Layer 5 of a small transformer language model trained on English Wikipedia (8 layers, counted from 0, width 128).
A neuron's activation on a vector x is GELU(weights . x + bias), where the dot is the dot product.
The model reads these tokens: " |" "\n" "As" "ton" " Martin" " " "5" "." "9"

The vector x that enters this layer's MLP at each token. A number n stands for (n - 128) times 0.031.
0 " |": 120, 82, 127, 123, 179, 94, 162, 133, 109, 134, 132, 138, 107, 101, 124, 103, 158, 103, 180, 126, 150, 213, 33, 123, 79, 96, 123, 165, 42, 127, 130, 151, 116, 108, 172, 76, 96, 95, 115, 116, 112, 195, 14, 78, 112, 93, 236, 127, 121, 125, 146, 115, 91, 128, 137, 124, 216, 97, 116, 126, 141, 77, 131, 131, 137, 102, 129, 137, 106, 149, 99, 110, 105, 152, 109, 146, 93, 163, 103, 167, 112, 128, 123, 98, 161, 151, 119, 157, 135, 203, 114, 173, 125, 121, 101, 113, 125, 138, 99, 146, 157, 160, 120, 97, 170, 174, 56, 124, 149, 155, 123, 172, 127, 171, 166, 155, 183, 200, 167, 133, 142, 113, 166, 107, 90, 181, 41, 107
1 "\n": 88, 94, 91, 138, 210, 102, 107, 140, 127, 135, 85, 136, 103, 101, 127, 102, 180, 127, 166, 78, 86, 169, 54, 130, 88, 107, 84, 139, 54, 146, 190, 177, 142, 104, 145, 78, 113, 86, 86, 71, 170, 163, 54, 114, 113, 130, 186, 102, 115, 116, 100, 138, 89, 106, 171, 112, 221, 77, 112, 86, 124, 100, 124, 113, 92, 134, 135, 155, 99, 115, 117, 133, 132, 196, 124, 168, 117, 97, 133, 185, 153, 110, 136, 103, 160, 182, 107, 153, 142, 194, 122, 153, 110, 107, 62, 157, 165, 164, 155, 157, 161, 196, 99, 98, 147, 158, 90, 123, 141, 172, 99, 133, 167, 161, 145, 181, 187, 195, 137, 178, 121, 80, 158, 135, 139, 151, 32, 80
2 "As": 107, 90, 89, 129, 207, 60, 154, 121, 118, 118, 93, 156, 148, 104, 114, 138, 165, 122, 138, 90, 146, 169, 55, 174, 80, 115, 102, 186, 53, 126, 173, 152, 110, 112, 167, 96, 106, 85, 135, 108, 130, 123, 28, 101, 127, 117, 223, 98, 106, 150, 125, 101, 59, 87, 96, 98, 212, 147, 122, 145, 127, 106, 133, 181, 42, 134, 151, 145, 94, 162, 45, 128, 149, 192, 100, 146, 126, 157, 135, 174, 191, 167, 109, 138, 164, 157, 120, 170, 79, 204, 122, 163, 79, 115, 111, 98, 101, 86, 121, 142, 155, 184, 126, 63, 123, 176, 146, 109, 133, 162, 149, 143, 167, 129, 127, 162, 153, 162, 138, 169, 118, 97, 161, 124, 121, 178, 59, 100
3 "ton": 73, 109, 119, 76, 192, 89, 153, 102, 144, 121, 63, 131, 111, 133, 90, 92, 142, 117, 164, 142, 146, 128, 43, 177, 110, 76, 125, 159, 86, 177, 185, 193, 125, 125, 149, 92, 108, 31, 207, 92, 139, 127, 71, 73, 100, 96, 211, 86, 98, 116, 102, 184, 61, 138, 131, 138, 160, 157, 95, 95, 145, 103, 176, 115, 66, 144, 128, 122, 122, 104, 84, 185, 53, 200, 99, 173, 135, 155, 113, 117, 162, 136, 164, 140, 171, 170, 114, 110, 47, 169, 142, 152, 137, 76, 109, 146, 188, 156, 193, 142, 134, 149, 115, 122, 122, 122, 114, 91, 143, 172, 133, 157, 131, 162, 106, 139, 177, 145, 164, 156, 168, 125, 203, 124, 109, 147, 91, 58
4 " Martin": 99, 128, 97, 112, 211, 92, 117, 161, 155, 124, 102, 118, 96, 129, 89, 119, 190, 87, 153, 149, 140, 172, 71, 154, 78, 96, 105, 167, 106, 109, 185, 161, 92, 164, 147, 116, 51, 29, 192, 81, 122, 149, 86, 48, 107, 143, 210, 101, 96, 112, 136, 160, 91, 127, 84, 83, 138, 156, 123, 115, 134, 92, 157, 110, 64, 100, 135, 156, 121, 118, 78, 118, 130, 186, 107, 111, 116, 157, 128, 104, 159, 107, 149, 199, 164, 156, 169, 188, 72, 194, 131, 178, 162, 89, 65, 131, 167, 90, 198, 133, 227, 123, 108, 87, 140, 143, 90, 100, 126, 165, 72, 178, 173, 143, 110, 133, 221, 125, 151, 152, 110, 123, 181, 145, 143, 144, 62, 88
5 " ": 100, 89, 91, 160, 197, 97, 110, 212, 110, 155, 139, 146, 114, 155, 50, 87, 183, 80, 154, 125, 158, 183, 82, 145, 120, 86, 89, 144, 93, 148, 183, 142, 91, 102, 164, 110, 75, 124, 165, 80, 128, 188, 97, 66, 69, 130, 227, 97, 87, 96, 121, 133, 111, 152, 78, 115, 157, 109, 91, 101, 108, 78, 139, 91, 84, 91, 121, 150, 103, 107, 78, 110, 92, 172, 104, 152, 120, 112, 111, 134, 145, 140, 131, 215, 162, 164, 175, 173, 146, 215, 83, 174, 128, 121, 79, 94, 161, 119, 198, 127, 206, 166, 132, 112, 129, 149, 93, 97, 157, 133, 135, 114, 248, 123, 114, 127, 167, 104, 144, 173, 101, 146, 153, 123, 148, 164, 71, 95
6 "5": 125, 86, 81, 96, 214, 113, 140, 158, 122, 145, 99, 138, 86, 152, 80, 138, 171, 153, 165, 134, 159, 161, 84, 197, 106, 122, 78, 150, 88, 132, 167, 140, 65, 104, 143, 94, 73, 106, 152, 103, 86, 168, 114, 78, 113, 133, 239, 94, 80, 109, 125, 167, 90, 145, 86, 127, 156, 126, 89, 122, 142, 93, 147, 93, 63, 113, 135, 178, 106, 131, 50, 151, 103, 176, 104, 173, 78, 97, 113, 161, 116, 116, 153, 221, 173, 153, 135, 177, 132, 191, 110, 184, 102, 94, 94, 101, 159, 165, 170, 154, 146, 129, 127, 70, 132, 180, 47, 114, 193, 105, 169, 82, 216, 186, 101, 120, 168, 148, 105, 143, 94, 131, 159, 115, 155, 166, 50, 111
7 ".": 101, 70, 78, 85, 184, 149, 130, 143, 101, 122, 125, 151, 59, 189, 120, 179, 179, 140, 168, 133, 147, 162, 90, 165, 101, 117, 100, 134, 88, 115, 128, 204, 43, 107, 136, 99, 71, 16, 131, 58, 122, 142, 104, 92, 127, 117, 245, 109, 124, 93, 150, 119, 103, 115, 93, 131, 140, 87, 93, 92, 127, 124, 151, 138, 91, 125, 140, 169, 127, 97, 75, 139, 101, 189, 113, 136, 120, 111, 108, 151, 107, 122, 127, 159, 148, 148, 134, 174, 76, 216, 144, 179, 144, 109, 101, 108, 140, 149, 177, 143, 187, 134, 109, 154, 129, 215, 113, 104, 169, 80, 166, 94, 213, 159, 113, 123, 221, 98, 109, 167, 100, 150, 159, 111, 154, 165, 50, 106
8 "9": 73, 86, 116, 86, 204, 159, 130, 141, 148, 141, 91, 171, 73, 135, 105, 140, 168, 146, 170, 115, 120, 153, 109, 141, 117, 94, 98, 139, 79, 103, 138, 197, 73, 68, 163, 98, 82, 106, 106, 130, 119, 157, 69, 94, 145, 133, 173, 87, 109, 165, 131, 153, 94, 156, 99, 157, 169, 143, 86, 175, 156, 79, 150, 86, 76, 105, 113, 157, 83, 131, 48, 108, 103, 196, 100, 104, 138, 110, 180, 121, 132, 93, 105, 201, 152, 149, 113, 204, 59, 213, 154, 163, 170, 112, 66, 127, 174, 173, 198, 166, 165, 173, 98, 117, 138, 184, 71, 87, 203, 106, 95, 101, 193, 188, 121, 146, 162, 104, 111, 150, 76, 105, 144, 111, 133, 168, 77, 102

Each question shows the input weights of one neuron of the MLP. A number n stands for (n - 128) times 0.009.

n14 (bias -0.046): 155, 136, 115, 139, 150, 105, 121, 112, 157, 160, 132, 102, 108, 109, 121, 112, 121, 120, 52, 114, 71, 95, 164, 161, 125, 111, 105, 159, 129, 170, 131, 167, 159, 123, 112, 155, 150, 110, 124, 98, 118, 163, 135, 115, 182, 123, 165, 147, 137, 64, 106, 85, 145, 131, 111, 171, 74, 121, 88, 125, 101, 140, 103, 154, 157, 103, 132, 105, 110, 119, 135, 137, 163, 135, 133, 121, 101, 140, 139, 123, 102, 145, 115, 120, 123, 139, 111, 100, 134, 173, 153, 93, 139, 91, 110, 100, 147, 114, 141, 138, 152, 125, 130, 132, 132, 164, 151, 123, 162, 124, 140, 110, 126, 133, 174, 125, 112, 122, 110, 129, 110, 120, 103, 131, 144, 188, 171, 146
On which token does it fire most, and how strongly? 7 ".", at about 1.9

n522 (bias -0.062): 123, 153, 99, 143, 121, 160, 112, 121, 114, 117, 99, 122, 146, 123, 122, 104, 148, 152, 194, 170, 175, 138, 134, 113, 134, 146, 144, 134, 128, 132, 75, 101, 167, 61, 153, 109, 144, 134, 137, 119, 133, 134, 107, 132, 122, 77, 105, 166, 182, 112, 142, 104, 137, 120, 163, 141, 121, 117, 129, 101, 143, 154, 147, 76, 137, 122, 114, 122, 119, 154, 157, 111, 168, 70, 82, 176, 99, 156, 67, 104, 139, 137, 144, 139, 119, 122, 120, 92, 117, 146, 128, 75, 140, 86, 92, 122, 88, 105, 138, 132, 148, 157, 108, 112, 135, 143, 155, 73, 109, 178, 136, 101, 115, 111, 111, 132, 102, 131, 145, 139, 135, 178, 125, 115, 129, 165, 158, 195
Which token does this neuron like most? 0 " |"

n691 (bias -0.034): 143, 176, 87, 131, 152, 156, 135, 138, 149, 157, 117, 95, 127, 147, 127, 158, 139, 122, 137, 157, 162, 133, 114, 180, 114, 100, 116, 117, 142, 113, 109, 144, 182, 120, 156, 141, 129, 135, 169, 107, 109, 107, 135, 118, 155, 145, 109, 175, 144, 113, 173, 111, 110, 146, 108, 142, 132, 136, 146, 148, 141, 133, 103, 80, 144, 112, 137, 122, 113, 115, 104, 125, 124, 130, 142, 122, 156, 118, 138, 127, 113, 95, 123, 107, 151, 144, 129, 109, 76, 124, 156, 122, 157, 113, 129, 155, 138, 138, 148, 151, 86, 86, 123, 161, 141, 134, 134, 123, 113, 123, 133, 67, 95, 118, 91, 144, 110, 140, 117, 112, 113, 127, 102, 125, 114, 143, 152, 97
On which token does it fire most, and how strongly? 8 "9", at about 1.5

n389 (bias -0.022): 160, 121, 82, 147, 127, 169, 106, 103, 174, 120, 108, 148, 93, 176, 137, 151, 112, 112, 129, 121, 147, 133, 124, 165, 102, 95, 136, 112, 157, 100, 130, 138, 137, 111, 88, 140, 157, 117, 116, 108, 138, 118, 130, 125, 115, 122, 189, 150, 116, 132, 120, 138, 142, 120, 107, 149, 110, 140, 117, 141, 101, 148, 116, 123, 157, 108, 97, 121, 120, 100, 141, 66, 145, 149, 99, 51, 130, 141, 91, 147, 115, 164, 118, 153, 130, 163, 135, 133, 122, 81, 118, 95, 120, 145, 129, 150, 91, 131, 113, 126, 155, 132, 129, 112, 133, 131, 129, 151, 127, 111, 135, 133, 158, 126, 167, 144, 156, 133, 107, 121, 128, 144, 129, 142, 142, 105, 112, 145
On which token does it fire most, and how strongly? 7 ".", at about 4.1

n343 (bias -0.062): 96, 112, 113, 105, 136, 125, 156, 126, 182, 127, 117, 126, 160, 165, 142, 129, 121, 136, 103, 124, 89, 76, 148, 129, 102, 150, 123, 173, 165, 166, 125, 135, 125, 148, 116, 140, 93, 81, 115, 168, 147, 92, 123, 117, 112, 167, 130, 159, 136, 133, 121, 134, 118, 111, 126, 127, 159, 129, 78, 120, 114, 141, 127, 97, 113, 140, 127, 136, 164, 132, 147, 105, 135, 145, 82, 117, 96, 195, 112, 170, 172, 141, 117, 151, 164, 114, 113, 120, 147, 105, 88, 103, 100, 95, 138, 118, 92, 124, 92, 111, 149, 139, 137, 116, 119, 186, 142, 129, 101, 115, 141, 139, 139, 99, 125, 126, 164, 161, 70, 156, 153, 113, 157, 150, 123, 116, 206, 111
On which three tokens does it fire most, strongest first? 2 "As", 3 "ton", 4 " Martin"

n144 (bias -0.036): 90, 122, 113, 144, 83, 121, 142, 96, 114, 118, 139, 129, 136, 140, 152, 117, 145, 142, 84, 129, 193, 125, 143, 127, 127, 119, 138, 144, 104, 125, 105, 150, 134, 114, 122, 162, 95, 127, 150, 104, 175, 109, 153, 134, 181, 162, 129, 135, 115, 82, 155, 144, 133, 116, 188, 85, 162, 132, 109, 117, 161, 159, 123, 127, 140, 127, 114, 174, 124, 137, 70, 110, 125, 108, 131, 142, 138, 124, 109, 116, 146, 158, 110, 156, 121, 94, 154, 145, 106, 155, 74, 127, 112, 167, 155, 110, 129, 106, 101, 109, 119, 135, 164, 130, 124, 121, 124, 110, 111, 134, 136, 100, 97, 89, 165, 133, 164, 72, 151, 138, 144, 91, 162, 135, 121, 113, 121, 106
Which token does this neuron like most? 2 "As"

n314 (bias -0.022): 133, 106, 132, 106, 136, 142, 144, 137, 134, 135, 139, 178, 123, 120, 121, 107, 133, 127, 103, 153, 100, 162, 125, 114, 114, 149, 109, 137, 135, 125, 145, 108, 143, 134, 122, 106, 129, 114, 83, 124, 132, 94, 153, 107, 147, 120, 124, 154, 124, 143, 125, 112, 123, 142, 131, 141, 134, 141, 136, 168, 175, 153, 119, 142, 118, 96, 114, 123, 172, 141, 166, 156, 113, 120, 94, 121, 166, 142, 95, 97, 135, 101, 122, 111, 130, 120, 159, 115, 119, 148, 118, 131, 93, 165, 115, 109, 170, 117, 154, 85, 122, 101, 74, 129, 108, 77, 125, 108, 160, 136, 137, 130, 110, 148, 151, 129, 94, 195, 181, 127, 125, 127, 69, 101, 139, 118, 118, 157
Which token does this neuron like most? 0 " |"

n352 (bias -0.086): 134, 129, 135, 123, 102, 120, 136, 102, 135, 136, 136, 110, 70, 162, 134, 128, 145, 85, 91, 94, 97, 116, 113, 107, 108, 135, 110, 107, 116, 104, 135, 134, 166, 110, 92, 143, 100, 130, 140, 137, 112, 165, 166, 171, 156, 87, 135, 160, 152, 144, 107, 124, 125, 140, 152, 125, 133, 110, 150, 141, 119, 96, 124, 97, 128, 161, 159, 133, 103, 117, 163, 157, 123, 131, 118, 105, 206, 113, 107, 120, 116, 132, 92, 87, 95, 140, 159, 166, 160, 167, 81, 129, 119, 113, 167, 135, 143, 164, 161, 131, 110, 143, 102, 118, 83, 110, 168, 139, 127, 168, 90, 157, 82, 145, 168, 150, 102, 115, 127, 152, 116, 152, 150, 109, 155, 138, 112, 150
On which token does it fire most, and how strongly? 1 "\n", at about 1.5

n166 (bias -0.067): 132, 98, 70, 128, 135, 89, 154, 130, 141, 139, 95, 96, 150, 137, 174, 172, 144, 118, 120, 168, 140, 127, 118, 151, 137, 127, 121, 110, 116, 127, 141, 115, 134, 146, 108, 157, 131, 182, 171, 156, 138, 78, 127, 124, 142, 111, 156, 148, 106, 137, 143, 96, 120, 120, 102, 117, 140, 101, 111, 147, 158, 165, 134, 139, 152, 165, 114, 167, 135, 145, 158, 132, 61, 158, 138, 136, 93, 141, 107, 126, 134, 135, 109, 104, 124, 74, 125, 171, 128, 120, 164, 127, 89, 130, 129, 124, 115, 102, 149, 116, 123, 127, 167, 91, 162, 121, 104, 130, 117, 131, 162, 111, 97, 120, 144, 139, 95, 113, 150, 151, 134, 95, 102, 112, 104, 76, 124, 141
On which token does it fire most, and how strongly? 2 "As", at about 2.3

n605 (bias -0.049): 129, 115, 98, 143, 119, 121, 158, 114, 102, 73, 123, 143, 145, 122, 141, 114, 104, 162, 142, 106, 164, 140, 117, 116, 108, 168, 78, 119, 158, 175, 111, 132, 167, 150, 123, 184, 110, 95, 157, 150, 93, 148, 113, 120, 138, 169, 143, 104, 113, 118, 165, 135, 126, 157, 128, 102, 112, 138, 134, 140, 121, 122, 90, 130, 100, 111, 126, 143, 154, 121, 99, 162, 146, 114, 109, 124, 113, 135, 178, 81, 137, 136, 152, 138, 116, 142, 122, 152, 155, 83, 145, 99, 95, 145, 116, 160, 153, 88, 123, 84, 140, 122, 127, 95, 110, 135, 135, 120, 161, 163, 148, 116, 157, 143, 107, 142, 126, 121, 164, 88, 140, 114, 106, 127, 162, 88, 118, 110
On which three tokens does it fire most, strongest first? 4 " Martin", 6 "5", 2 "As"

n732 (bias -0.055): 138, 124, 153, 156, 150, 158, 102, 172, 129, 121, 119, 109, 120, 115, 185, 114, 144, 126, 117, 100, 137, 124, 139, 114, 132, 84, 95, 124, 140, 119, 141, 140, 115, 108, 108, 124, 129, 121, 127, 107, 119, 119, 112, 145, 159, 136, 92, 114, 116, 109, 139, 167, 109, 160, 133, 128, 142, 101, 164, 152, 145, 128, 154, 113, 137, 100, 115, 108, 112, 142, 125, 100, 126, 130, 129, 129, 98, 149, 120, 122, 116, 151, 154, 158, 89, 129, 156, 90, 169, 93, 144, 138, 104, 178, 137, 162, 141, 151, 139, 127, 115, 106, 141, 160, 165, 125, 107, 140, 126, 134, 111, 113, 150, 152, 122, 132, 136, 113, 131, 120, 108, 108, 139, 123, 119, 97, 120, 134
Its two highest activations, in order, are on tokens 8 "9", 1 "\n"

n215 (bias -0.009): 170, 126, 132, 86, 118, 168, 92, 130, 152, 166, 146, 169, 145, 162, 146, 97, 117, 162, 160, 129, 120, 133, 168, 172, 115, 137, 172, 152, 155, 111, 129, 115, 119, 111, 132, 106, 144, 143, 101, 132, 111, 120, 89, 103, 132, 132, 125, 136, 97, 129, 126, 156, 170, 117, 77, 149, 131, 81, 142, 127, 131, 102, 138, 128, 121, 144, 138, 137, 114, 123, 102, 134, 93, 128, 130, 150, 133, 77, 143, 148, 111, 134, 129, 107, 114, 101, 86, 101, 106, 118, 125, 81, 127, 126, 153, 87, 73, 165, 136, 127, 95, 108, 129, 122, 117, 146, 123, 118, 100, 139, 132, 175, 160, 140, 148, 105, 147, 154, 122, 106, 127, 144, 158, 163, 150, 117, 115, 114
On which three tokens does it fire most, strongest first? 6 "5", 7 ".", 8 "9"

n716 (bias -0.075): 103, 139, 156, 127, 107, 126, 165, 133, 139, 86, 130, 108, 117, 120, 146, 114, 139, 112, 133, 122, 133, 110, 160, 153, 170, 128, 151, 105, 144, 88, 107, 150, 144, 131, 138, 161, 123, 102, 164, 111, 86, 139, 82, 173, 119, 115, 98, 152, 125, 102, 143, 106, 127, 144, 147, 118, 175, 123, 103, 97, 116, 159, 103, 154, 106, 133, 136, 161, 125, 103, 142, 144, 104, 167, 159, 100, 148, 89, 172, 161, 101, 137, 131, 113, 103, 153, 104, 132, 128, 129, 135, 61, 93, 123, 130, 123, 147, 167, 138, 63, 144, 136, 107, 100, 120, 160, 110, 131, 58, 123, 153, 120, 154, 146, 107, 112, 152, 183, 137, 114, 192, 116, 137, 115, 91, 102, 155, 156
Its two highest activations, in order, are on tokens 1 "\n", 3 "ton"

n417 (bias -0.074): 151, 144, 141, 135, 111, 164, 136, 151, 168, 153, 79, 105, 123, 137, 165, 136, 146, 98, 131, 154, 140, 144, 147, 93, 129, 146, 121, 140, 95, 138, 93, 125, 119, 150, 117, 125, 107, 142, 128, 61, 131, 142, 126, 126, 94, 116, 134, 150, 107, 77, 163, 114, 135, 168, 126, 134, 131, 128, 160, 112, 149, 124, 133, 141, 90, 125, 132, 99, 163, 116, 88, 98, 149, 133, 123, 128, 179, 161, 135, 153, 156, 115, 117, 129, 132, 125, 97, 113, 141, 133, 114, 140, 127, 124, 156, 145, 95, 123, 150, 131, 146, 70, 139, 99, 84, 149, 131, 110, 105, 87, 110, 145, 143, 95, 117, 121, 136, 96, 137, 128, 137, 168, 103, 105, 125, 148, 170, 110
Its two highest activations, in order, are on tokens 4 " Martin", 7 "."

n511 (bias -0.063): 130, 103, 128, 102, 111, 130, 152, 116, 129, 113, 157, 126, 95, 184, 119, 133, 90, 80, 142, 98, 71, 175, 153, 173, 148, 143, 152, 113, 106, 143, 116, 170, 123, 114, 129, 132, 127, 107, 96, 125, 108, 158, 116, 172, 125, 122, 99, 119, 159, 135, 134, 118, 162, 98, 125, 119, 130, 130, 99, 169, 111, 92, 143, 135, 164, 130, 150, 69, 210, 140, 138, 97, 160, 130, 88, 158, 152, 111, 139, 198, 123, 150, 138, 133, 134, 127, 94, 175, 163, 153, 106, 92, 72, 82, 167, 85, 148, 68, 108, 122, 159, 159, 120, 84, 158, 120, 149, 115, 103, 131, 109, 144, 112, 166, 125, 97, 104, 98, 149, 106, 134, 173, 120, 131, 129, 115, 147, 133
Which token does this neuron like most? 0 " |"

n617 (bias -0.071): 137, 107, 149, 113, 158, 93, 129, 186, 131, 126, 190, 94, 181, 126, 128, 147, 159, 89, 110, 129, 125, 111, 151, 117, 121, 101, 148, 130, 162, 88, 150, 142, 123, 117, 149, 131, 129, 116, 110, 88, 125, 129, 71, 96, 142, 136, 120, 135, 115, 115, 135, 98, 138, 101, 150, 117, 158, 98, 148, 112, 117, 114, 127, 103, 142, 106, 98, 170, 147, 105, 159, 111, 96, 140, 142, 160, 155, 101, 107, 140, 146, 137, 136, 122, 121, 122, 141, 111, 163, 106, 84, 146, 127, 117, 153, 127, 126, 124, 167, 89, 157, 107, 114, 195, 138, 120, 148, 138, 109, 123, 131, 114, 102, 108, 134, 135, 133, 123, 102, 111, 142, 154, 127, 138, 108, 127, 155, 108
Which token does this neuron like most? 5 " "

n225 (bias -0.071): 134, 130, 153, 114, 143, 170, 110, 146, 141, 74, 108, 94, 93, 113, 157, 175, 99, 133, 135, 133, 131, 66, 119, 131, 172, 161, 114, 150, 115, 156, 94, 145, 115, 107, 132, 154, 120, 174, 140, 128, 134, 131, 113, 143, 122, 83, 128, 112, 147, 106, 106, 111, 120, 148, 143, 121, 94, 121, 116, 147, 96, 131, 134, 130, 144, 109, 75, 119, 114, 145, 138, 124, 150, 157, 138, 125, 163, 104, 146, 103, 133, 118, 132, 158, 132, 152, 153, 148, 138, 112, 165, 138, 124, 124, 129, 126, 143, 109, 105, 95, 79, 76, 122, 71, 149, 112, 114, 135, 125, 140, 116, 122, 164, 154, 130, 145, 169, 92, 124, 145, 133, 155, 107, 154, 159, 134, 115, 122
Its two highest activations, in order, are on tokens 8 "9", 6 "5"

n90 (bias -0.050): 110, 145, 166, 85, 136, 171, 121, 85, 135, 144, 130, 165, 103, 93, 163, 140, 153, 105, 126, 152, 98, 120, 121, 113, 91, 144, 99, 100, 151, 119, 111, 103, 142, 110, 108, 134, 137, 169, 147, 128, 118, 121, 152, 142, 99, 108, 153, 129, 156, 93, 141, 158, 132, 153, 137, 146, 102, 158, 156, 111, 139, 117, 113, 154, 165, 127, 136, 110, 159, 100, 117, 107, 97, 133, 93, 129, 170, 140, 161, 72, 141, 109, 195, 122, 101, 199, 147, 175, 88, 156, 133, 108, 120, 118, 130, 103, 107, 144, 130, 160, 117, 72, 129, 88, 138, 137, 113, 116, 132, 110, 124, 118, 122, 162, 127, 162, 86, 90, 126, 98, 135, 130, 133, 142, 121, 108, 100, 136
Which token does this neuron like most? 8 "9"

n199 (bias -0.060): 176, 141, 147, 132, 119, 153, 141, 141, 93, 123, 80, 110, 148, 167, 159, 82, 116, 110, 123, 77, 169, 118, 134, 153, 123, 113, 157, 128, 135, 138, 128, 163, 163, 133, 83, 91, 109, 157, 59, 144, 118, 105, 71, 134, 134, 154, 144, 86, 118, 154, 141, 133, 80, 177, 132, 136, 139, 175, 85, 139, 147, 117, 115, 149, 131, 166, 95, 124, 145, 124, 145, 107, 114, 98, 141, 110, 134, 84, 144, 142, 118, 146, 171, 140, 124, 123, 168, 109, 132, 124, 179, 105, 110, 144, 139, 144, 148, 100, 134, 140, 109, 104, 143, 93, 120, 115, 134, 94, 95, 112, 130, 120, 125, 133, 149, 125, 141, 112, 157, 141, 166, 88, 136, 110, 141, 119, 129, 125
On which token does it fire most, and how strongly? 3 "ton", at about 0.58

n366 (bias -0.044): 154, 127, 94, 98, 156, 113, 168, 120, 173, 114, 73, 149, 88, 163, 178, 150, 117, 149, 148, 93, 108, 147, 100, 131, 124, 115, 127, 120, 136, 139, 109, 132, 129, 128, 112, 173, 134, 125, 139, 115, 98, 145, 151, 144, 92, 99, 113, 113, 129, 147, 138, 122, 125, 124, 98, 153, 117, 136, 102, 138, 120, 144, 127, 101, 131, 133, 167, 112, 105, 139, 123, 138, 143, 132, 138, 84, 122, 103, 131, 203, 104, 97, 145, 118, 124, 129, 133, 92, 157, 159, 104, 100, 103, 96, 111, 134, 131, 170, 136, 107, 133, 147, 146, 83, 121, 118, 140, 147, 127, 118, 149, 152, 124, 94, 158, 80, 161, 144, 141, 121, 153, 167, 136, 108, 112, 107, 180, 103
On which three tokens does it fire most, strongest first? 6 "5", 3 "ton", 7 "."

n454 (bias -0.064): 148, 162, 156, 98, 139, 171, 125, 139, 115, 152, 127, 147, 145, 121, 95, 98, 186, 134, 134, 105, 141, 103, 125, 105, 108, 151, 131, 104, 145, 146, 152, 170, 174, 167, 76, 152, 111, 108, 142, 91, 145, 123, 117, 129, 129, 147, 151, 136, 111, 107, 136, 126, 129, 123, 117, 129, 91, 140, 166, 133, 163, 140, 112, 97, 100, 107, 141, 128, 132, 133, 118, 135, 139, 91, 165, 108, 112, 122, 112, 111, 130, 127, 109, 108, 143, 131, 139, 90, 93, 145, 139, 147, 120, 196, 129, 123, 171, 119, 116, 97, 133, 112, 158, 114, 133, 122, 159, 90, 149, 117, 155, 121, 100, 128, 92, 143, 132, 113, 131, 129, 95, 117, 112, 129, 137, 116, 81, 147
Its two highest activations, in order, are on tokens 4 " Martin", 7 "."

n423 (bias -0.027): 123, 125, 105, 132, 150, 139, 165, 165, 102, 102, 113, 93, 125, 167, 142, 126, 144, 105, 86, 99, 145, 121, 140, 178, 115, 133, 151, 125, 145, 89, 142, 136, 134, 99, 103, 137, 109, 127, 109, 120, 127, 121, 141, 95, 106, 107, 127, 122, 130, 125, 116, 98, 123, 123, 150, 130, 159, 135, 179, 146, 154, 141, 122, 134, 139, 129, 139, 149, 110, 174, 132, 91, 143, 113, 181, 135, 123, 136, 108, 127, 100, 146, 123, 124, 162, 107, 173, 133, 129, 99, 101, 120, 135, 113, 176, 162, 105, 72, 106, 121, 153, 128, 131, 123, 110, 124, 154, 126, 143, 129, 141, 137, 143, 91, 119, 110, 124, 125, 162, 184, 116, 130, 126, 97, 155, 127, 105, 147
Which token does this neuron like most? 2 "As"

n654 (bias -0.007): 110, 142, 114, 83, 126, 117, 136, 161, 132, 156, 91, 179, 106, 145, 149, 91, 119, 101, 113, 146, 103, 104, 151, 115, 87, 98, 121, 171, 127, 113, 157, 117, 148, 110, 119, 147, 93, 113, 120, 147, 127, 122, 129, 146, 122, 73, 150, 169, 155, 149, 156, 92, 137, 124, 135, 113, 133, 117, 125, 155, 129, 123, 115, 124, 129, 109, 133, 172, 105, 131, 167, 107, 97, 137, 168, 117, 131, 94, 123, 125, 154, 123, 136, 140, 153, 131, 193, 159, 136, 96, 149, 143, 136, 103, 125, 149, 133, 101, 130, 114, 170, 144, 156, 138, 157, 138, 143, 99, 120, 115, 119, 117, 119, 122, 133, 105, 122, 121, 154, 103, 101, 139, 83, 107, 129, 117, 139, 143
On which three tokens does it fire most, strongest first? 4 " Martin", 5 " ", 8 "9"

n543 (bias -0.014): 114, 129, 152, 144, 119, 153, 124, 134, 122, 139, 183, 95, 137, 159, 118, 113, 149, 124, 166, 125, 136, 137, 115, 117, 117, 161, 115, 131, 145, 111, 100, 144, 131, 160, 97, 103, 142, 112, 165, 150, 120, 114, 123, 95, 125, 142, 94, 151, 97, 162, 161, 108, 138, 142, 194, 173, 113, 107, 150, 159, 108, 160, 132, 106, 82, 133, 117, 133, 74, 93, 127, 88, 108, 123, 96, 157, 135, 128, 87, 134, 131, 125, 117, 156, 117, 142, 151, 113, 118, 121, 133, 127, 139, 112, 170, 103, 111, 68, 131, 150, 127, 113, 151, 165, 132, 111, 111, 127, 138, 137, 89, 104, 136, 146, 121, 121, 131, 147, 127, 147, 123, 122, 180, 97, 127, 106, 119, 151
Which token does this neuron like most? 4 " Martin"

n201 (bias -0.020): 138, 160, 122, 127, 138, 136, 98, 162, 144, 143, 131, 103, 156, 119, 117, 171, 141, 89, 130, 143, 94, 142, 154, 93, 116, 165, 122, 176, 132, 100, 110, 146, 144, 140, 84, 148, 66, 153, 114, 142, 97, 89, 98, 145, 114, 110, 148, 136, 161, 120, 116, 114, 126, 69, 151, 150, 112, 169, 131, 179, 151, 106, 89, 129, 135, 91, 112, 133, 145, 163, 128, 80, 107, 102, 116, 159, 164, 136, 124, 141, 141, 88, 124, 87, 121, 148, 162, 154, 157, 107, 137, 116, 139, 143, 121, 162, 134, 139, 175, 124, 85, 123, 92, 119, 143, 118, 122, 130, 118, 132, 114, 105, 122, 123, 114, 117, 125, 136, 106, 122, 98, 109, 135, 103, 153, 184, 104, 150
Which token does this neuron like most? 8 "9"

n472 (bias -0.017): 136, 169, 136, 135, 122, 125, 155, 136, 132, 121, 103, 139, 141, 141, 119, 108, 135, 118, 137, 139, 115, 54, 127, 116, 130, 94, 133, 92, 101, 175, 107, 103, 139, 123, 148, 112, 121, 127, 113, 107, 122, 175, 84, 156, 124, 134, 137, 163, 169, 136, 129, 152, 146, 121, 143, 120, 79, 85, 144, 129, 131, 148, 137, 89, 128, 104, 142, 121, 116, 174, 153, 100, 135, 114, 89, 123, 140, 155, 160, 118, 119, 68, 116, 131, 96, 154, 102, 188, 161, 125, 136, 174, 108, 136, 166, 122, 137, 126, 102, 140, 108, 165, 128, 148, 151, 79, 149, 112, 134, 124, 123, 132, 155, 102, 97, 151, 127, 137, 135, 109, 87, 153, 148, 99, 107, 120, 118, 134
Which token does this neuron like most? 0 " |"